Layer 6 of a small transformer language model trained on English Wikipedia (12 layers, counted from 0, width 96). Numbers have three digits each and are written without spaces.
A neuron adds its activation times its output weights to the MLP's output. To switch it off is to set its activation to zero at one token and run the rest of the model.
A neuron's activation on a vector x is GELU(weights . x), where the dot is the dot product.

Input weights of the MLP neurons that the questions are about. A number n stands for (n - 500) times 0.0012.
n30: 319486466322541696605745786582614382725563748662472345465423354410602334355385368439645523687695496470519695626476640418423828207124441386767613711355360094495706417560512774321457435368468566566568315627368664671612519149559468598605465657734393340191179715477349203349547461687320549444
n93: 063611436267509589601535423583759581382495884469674710390519377399585328374321331387486500392470396659424787600442256631725566516576752356770268579417593441698520416342610567548724075603448587500522697681324459561302332510431477401442440891630439384178591521514419353332556330763228864505
n211: 452468642579276698620227523453710260487535476524254290605440636270670566486555568401526387380770693715613783318376570500519658322437641258283400685603353622442448677482543804323579198336549206382574413432419387785320349525589355369541667535522464663704466668630645729791690620518409823354
n250: 308546616082786484489609622479177695371538500806460387657454262511362604633373198327438570561681685408097632538631449408536530281212172485407491407413630355797437759657745625615413265448436759490744351740450478495629471325261524689556700500456495479787937837693639624671582536679515631393
n275: 290505504412402270729695758564393538698482438757552559384623430647438316734622552623652586795408368562510459349519416485964868521469060708699543626372633430723350256514644740260589552560543386553622388615605469654600439164465276447771324599397788531657766730315433396460583269579423661294
n327: 418394439555653349442237491686518396868621476393496742495769345820428580490596119348426378663510791656275591716253616431607459490278731373451648350430664514625330341420465640523370407523518764414439476473550623708545420485636425257358357416522455260162577377504558192116611481557291552432
n347: 511299447440505628801528717786268687526745598609537423466566151359733489477516373283505383434437485823197353617468412222522591436397511532862315766346475322887550552270606650623774343522526523270539551329377337666155484447467500958597348584854116477297232803373208522849704188645516595575
n396: 235584652200665591368658481410254679469447480653168656553750486466532433603341172577469596544524356450610281232668410495595454475495466509681292415552389486682246347315852362417226554419650455551454427771472740716546459460548491706653297505388441212590613745299195438595483236554408596822
n436: 569500488606099527198334614659365569698591551431184633459659558678210344669303486342529195280491484649637605410469704368385676594624585374425397441473396437504257534340352621440469390674691640522480276647573594445577453410455320384330645593672521409544702538615186602487665147529461622667
n485: 509686405496405500577429608601638338635439785450128500446570367780623301251287454576680560302736536454474704443578351269478666290605589483519606488430544296183518817450368389432482555832449514282415509333509505568267387416527591440578347533354344627627851765424445632496640295450358442509

Output weights of the MLP neurons that the questions are about. A number n stands for (n - 500) times 0.0015.
n30: 527441675023582316480668576401415755442455485511500288424355469321552448664457605643503321531435468464688571450569529500482640347456510522678533545672561366337544568535590676406575316517382461611900493497424500528634538376473608603734279665546443565632481637672381361478713634463296440585
n93: 651374415462603520565438674401648373648661562359535513490481630521561633554687396451500392513463232500484555460477596421374451583690494605415670609490527543475449443565511595448535584497613273668660441525521507258635472449649494520459336420350781628727606618412332663479572559299620280615
n211: 354592412419609755419616481369620444559653557567506465382519700300379444558486571484416432183526676362298537595458465462365413477382518529710476588298400350565490640580747602640476382574452634570491477595463479415418544516366575761427399491564506562457626443566519510326658567482544440544
n250: 496416546260451444378533504634345535488449480671306555558597389578355518346380628482353659438579590582398535673632792656192330282518490683504611291724689573607298480370378450471621539298429444458516555475666356488345406458340667454369657572493422190550480526566636439527668282361583393700
n275: 549565245489506446632588479596378285362525387475425372351602546170369523558623299497584444521379494455520591441518491566565472434458528561497416580346412632468386599470589454547390418471440449447568396517487426420554586429645444658557358631449527552489856447657463515459526437548251393512
n327: 688458368351428484497559495445580514437538460554439557431370616698636575521628525538389554438500442517492575454597574497333618388531462475759482800435508358503461415575416599420612552559481415486367569327550629409451694475597487534380645536315516508466351625500492652509488414477582443563
n347: 325411468207571398728415738574382524547650484447492605557454538504470362492257385619655726285540586343467316485619397664484775738433511544657504671690329301479524496551442419542442604645298703537679467350600479596512890500483435601500657446500728584597605395663548500479689360427542270157
n396: 449390442719383431597577451412700395648684533323506419546631400520387654709552433250627456364662528320224461544417579538393518533420369519563594410615465589419445529541350568472586380500471306396504358521436409367444463616598482429500636535509484529431678659739459413543628612547530416553
n436: 507331545540535538447606522465566510406383440474488484494540628503392358482567619739343403596360395535548457321381630424382506636327649490514615440584567390321293457707363497525553540595487305651392742642645503402600614510473577268545483755519551426494537635387506708400435427441594506500
n485: 298619602616598583548455645551615595497577576621604596537390593582497619238536568489543523434364276532574286545637478347403482506452560654557492449598374599425574510453454522563418477503443460634366616433517532587404568514529487642459526405454403396456345575452500497466567424515428540336

Each question names a token from some text and the token that comes next. It shows the vector x that enters the MLP there. A number n stands for (n - 500) times 0.012.

Then comes g, the gradient of the next token's log-probability with respect to the MLP's output, scaled to length 1. A neuron's effect is roughly proportional to its activation times (output weights . g). A number n stands for (n - 500) times 0.00084.

" 18", then "32"
x: 642587537408574515399638595526502562504308429513546489408384379413426572552606463584477627635512494481544420561478487484507394383471484607299494491519595551474540559556472322391439520480385480539228479603519517466574623426377552624466452453438509495606579453496545701490379675467623532577
g: 636622360449428459505380593461526497397638743589658447578821378627754457536521325612528489574569594554586581654315431404208495427388253734477632490405500420592600556392534348365614570273732561339547370571438614389482255344459519553643534376496355400664642480386560400431661377539461671481
Switching off which neuron hurts the next token most? n250

" same", then " me"
x: 552489465419486626449433347547588433573324702457402513481598407408494564351596590472471516424461509545447498550513480509536499512519501541558502465489497623610565580534427445494593573536493502455131617418533417514448571639660485460507517476505442514451471467482334407367362441516521444633
g: 483394453696552390367529622469406740595484330437515670609332633479417419508573537625456322415496306525716448565519424629375425408561561468401659521633330450318357714614384667409450493592614557482312590222497247486608543555573530358502545562407565845602562284455647530489387736551446288286
Switching off which neuron hurts the next token most? n93

" the", then " same"
x: 564475466426501493552459471470514521563428531420498541479526553459451509480451513477409498461492492467451422526481503448553441509536465524540427447482458467541509452495474505486576424426497522457045517454466518435496620551562525507536481536554495507526477428543458505457234426456636585465
g: 539314588326496564500349375450530574492522700341432528687528479410465586966290484463294643212557325427446516433511320406473500445635612524680379626604386478607713531469553536329699279501380411311565461427300405613615389510522281513450354523441599377507630600519518508432555325592600391380
Switching off which neuron hurts the next token most? n347

"enz", then " would"
x: 454511414633449432379559400394535586605462444374356544479440644644654554309539438577381446575390474540569540663490350562472414546559594477540572506621503564446465544496375505443465713516446499540321537586544611578535588494598524438469669581443521493464434469514678529559502408470722430723
g: 331644594544494595514759686654544475630297515359470699635509307547535471470599552524756511640533432516537383660589666431530473454214442360431722304492390722611542642602444642544531473572638401346313415375600551500496462668450545542573239572332365519520422431215474439464417727565443579253
Which neuron, switched off, raises the next token's probability most? n327

",", then " the"
x: 555494524462483561592464528504513501396355431412464406469350462444502506450621508509558475479478504600490520529433435528533477540509531425536537519537396565537497581629476481497501509491603460442150539483392423410522551518587506439490508518491450522532442445490516524545182570459521520417
g: 028508312546736635533588806445720412406513376553356717513458627250444575513530630580642463496412590432417563498574579523267541685538351329427655393548499406567509516365423630507547467462493636521429575604637464571564479605430586522387692473494399503488567744727416371367405592711402568615
Switching off which neuron hurts the next token most? n211

" Phil", then " W"
x: 469499509600471676262584388517545565460446412458449478455469373462521529471444687552600522465522556579567517489659457495509336688560597558439491489550481433457458509513335453370412467509468517509157501514554427390602602498491442530436551517533547482562513487603470488486434552398565598598
g: 351340812591621513476574554400379683524354507364518490554619504311622403475619582371572667784428349208441384581371467415501543568586434438517539443531522646587394587609565341629504705533537409676329498572537482449369476714706612388428333764580393691367350341515442514553212615493657541392
Switching off which neuron hurts the next token most? n436

"enz", then " was"
x: 462464452664443433403556403419564556592467460365368570451440653629632566316568469603398489579396556579581537672464359572506392553539590523505584489575486604424457541500394556419453700517424514568305538594559606585567602525562520446510628531443528451476396490532679500547501427469736470744
g: 291517636456445728445756743435480511521358482363512585520430391442527493395629579547767558607544352459579371589594615391485412419302547369427642285623417604664452732599557592522545518540625426215368393490413471522389508609363636608540326605365341559445440470216724503442369641517547497161
Which neuron, switched off, raises the next token's probability most? n327

"mer", then " ("
x: 698410552611468505459516539547539585502476369559404631381533524485494427559651526484531442500537481415471523528589545311455511611664491647261560462600518547567401500538461541570342553588479471542252496363623267355392573571387594403450547549492420417508389483511535333438347508407554537454
g: 337595582294624407360587412617492378448537509379574623406410417392320779599399362571591496383630480596617652486390537622484436565582445502287437425617467409392410337580513831512568515786428239555492429667770622584495443653310676496534246668418479367598574702508503356525644356581444571580
Switching off which neuron hurts the next token most? n436

" appointed", then " as"
x: 598522513462476436414438481421547533476331467500422525463676511434548551582484446483534536502527419549545406530515420505495467750424387429518540475491429518555475561499427474475426525568472547602140629458410415340516483466480479527509355373471506435614554383499566510382320493464463690517
g: 419458533497436305469615281500640339473483603364362328710521369524597634432773583582592506643433556468352270374643440632505319520362307628429550436551662612631574571609443374525307555412513263623404442568326496591363440509747582538529417220378396658557557615493570576685552538425469245754
Switching off which neuron hurts the next token most? n396

" After", then " complet"
x: 456665509539532572425427509400451483406417569529405442472493575500463426515528497550415594526410390486566482533492461577506507556516537542619494405505525449510324500481415459436466409556519509645204476478378585400403468591466538509457579560417584455453462412684555474552256558542597386563
g: 554559538382368602429211405357417661622460413402372514617491535476505460429516487590345350475606247347527447551371356443798398530421609586469349533593535419478329397396567360085294435414322338268513369358477605378580558275338581351532328502635597296551420520482600459445574477424661412381
Which neuron, switched off, raises the next token's probability most? n396

" Reg", then "ency"
x: 609421492557519505433495483492442588438429308344418463505399422417545505717593459645513591500539431572633402508549512449508434481489533606380484542538455521544535376469334490292511530604422578501247467409520355331655515427619443543525479426355467412613523512560391529448454492453649464379
g: 393522262486318679375505477643486533575579424472517587390608629603478699550772305633360459401344550396449771466589641541562657505482614537320548593548597497400266517479521474406527426105230289385458562527492449633514368504482435603377644460669258363393644592640607657501472662597595571569
Switching off which neuron hurts the next token most? n275

" fif", then "ty"
x: 578530494424609536479606500345456595434514557436446487497424480500538414485500367574533489467370431344497444456529518526424581366468473611375499502584616456517449483610429246431446502416486547491131532516423502333435434555519611509578482509541504564555580407487490510447379547491627458282
g: 400427401475604286487474716449408536504474340564382502534677270367632426464580422444322539388655571584556378539516315355333619385606325436643378434584474522568532558701538919579439272300499532369548858554534539430428491362430556348335612451600652560642634423378607385377466406579677479384
Switching off which neuron hurts the next token most? n250

" the", then " south"
x: 563473474411545524610489486455535507523401519464536523493532541471451504427480537509402499447458470546420491509476459379522461519533498553538418451534500455561494456467447464495621407464481529467099532527433541434523556421654552468526448512558531497524465418563480570421221466453645569475
g: 622420493522586462308558710512787563584490275534710560333375560232324560394588536625523670509401447531397466505496297829486404611480487548424573634575670535511490809588537580549476467574283361449503205627447578408322399343712572541634455445442547620453568592530665531484548508364401301304
Switching off which neuron hurts the next token most? n93

" at", then " Sant"
x: 435521453433569555541412504444571480431435383488475614559420521377440476432388475594464431498372478497477397484445428446382644531630518470466455514516567432493530494624438470472459498458604529501173487605510412518460519587582551473478549516467441404505484328559533475521216501540593531598
g: 399579658446660434461386359639534472461509416636532656607675497643349756542479538745306511438742424681561675288514444415723430442332564569606498505455363629370747406458484542474581292419472315659622567613647511456650306269620606389630377508606396328508501569327421583487557292434497704408
Which neuron, switched off, raises the next token's probability most? n396

"ab", then "o"
x: 455270502717586690347513434480510444547487421438548416476455512489601561664476580487312429577468483477509313570459489609565483562521484566433541460579471595484586404448398415556451427564553484508235637532451246585569507519449589442434369435511529463445481485547493514408436591350569520547
g: 628604448421533445240564437566627373657574356668373279418682582595595621407622582450407263532694592199419527657565331307413581545517567411406506620611525529342617576276554710248628651467697411402515657522731587648509446616515325602501593421400426542705537573425453537553437582588636413681
Switching off which neuron hurts the next token most? n327

" at", then " which"
x: 456569451448584535546511477451530490486473361457498633571405567384467467468435523626488582528426479539482421555438459383444607459561478537425532440526556311398487366570449520479460441476521502568202503622556407574512546552584477470458538544516477484498433273529424442520216472596493522643
g: 475686662420460654442551739502563354409421398333424259567352475558403387457570296461624510463542448446496522633533585437245481458508385435538668514247475684565683702618493729614376406713586429289447534616509454566433218568601690401365489645328392455469601399274681507593442572545573284310
Switching off which neuron hurts the next token most? n396

" then", then "ce"
x: 367552465490544537474542457480488464525369489537505494411542456499450486414469519541496561505539344407509409551602522599540473628524442542531480517435537497596550569439386417482603503587497468569128415428517357186630503464531499549557464546482561510502626441515558334454305553532547531435
g: 601569190523338519570549303391641618427621416722471451463680702476461513455721387710417551563479501449511855335643636458390691447683539593551449526519738713435439433482540399418648488569386600545439449544600421311619435457304482539288492848363623415580380488693499416503559543431363511559
Switching off which neuron hurts the next token most? n275

" at", then " present"
x: 449607414433565601515449534441578464556412444457450544565387548376439412430424427616442524554429405438477404532475444422451596608588515447410494469454574342398527475580457466499531449537492520621190475537537342517467430585575483530478504546465496517491526258544494486511241498540598470603
g: 331630558298639684472357494656430419363409464738417455855712447651501399568527462367351583500572501467473589607616583566674452489520635726589564472388539532583536378534553483247503410524457458330589372529707468431538380487428770498707461659560406382596747663621498390429547547682685616234
Which neuron, switched off, raises the next token's probability most? n93

" as", then " a"
x: 472564500500587633418456495427547544557364437552465543505494558458425619547455502459483499487457426545527469523553491502520420479546511429487528485508388468593534529564467530563533517603519543550111483470520515193528568588415490546497623547517566477570540433479483469364266369483421552540
g: 563387527347505605416458517389301876594448481453468487391391475366351565572374246525532397404540680764669454502338607471393766496326455560508503589468381543578346604301431519464446586564554590508481581599188398350619412391441639551405543136524581246543339403432362429562518562412353419615
Which neuron, switched off, raises the next token's probability most? n436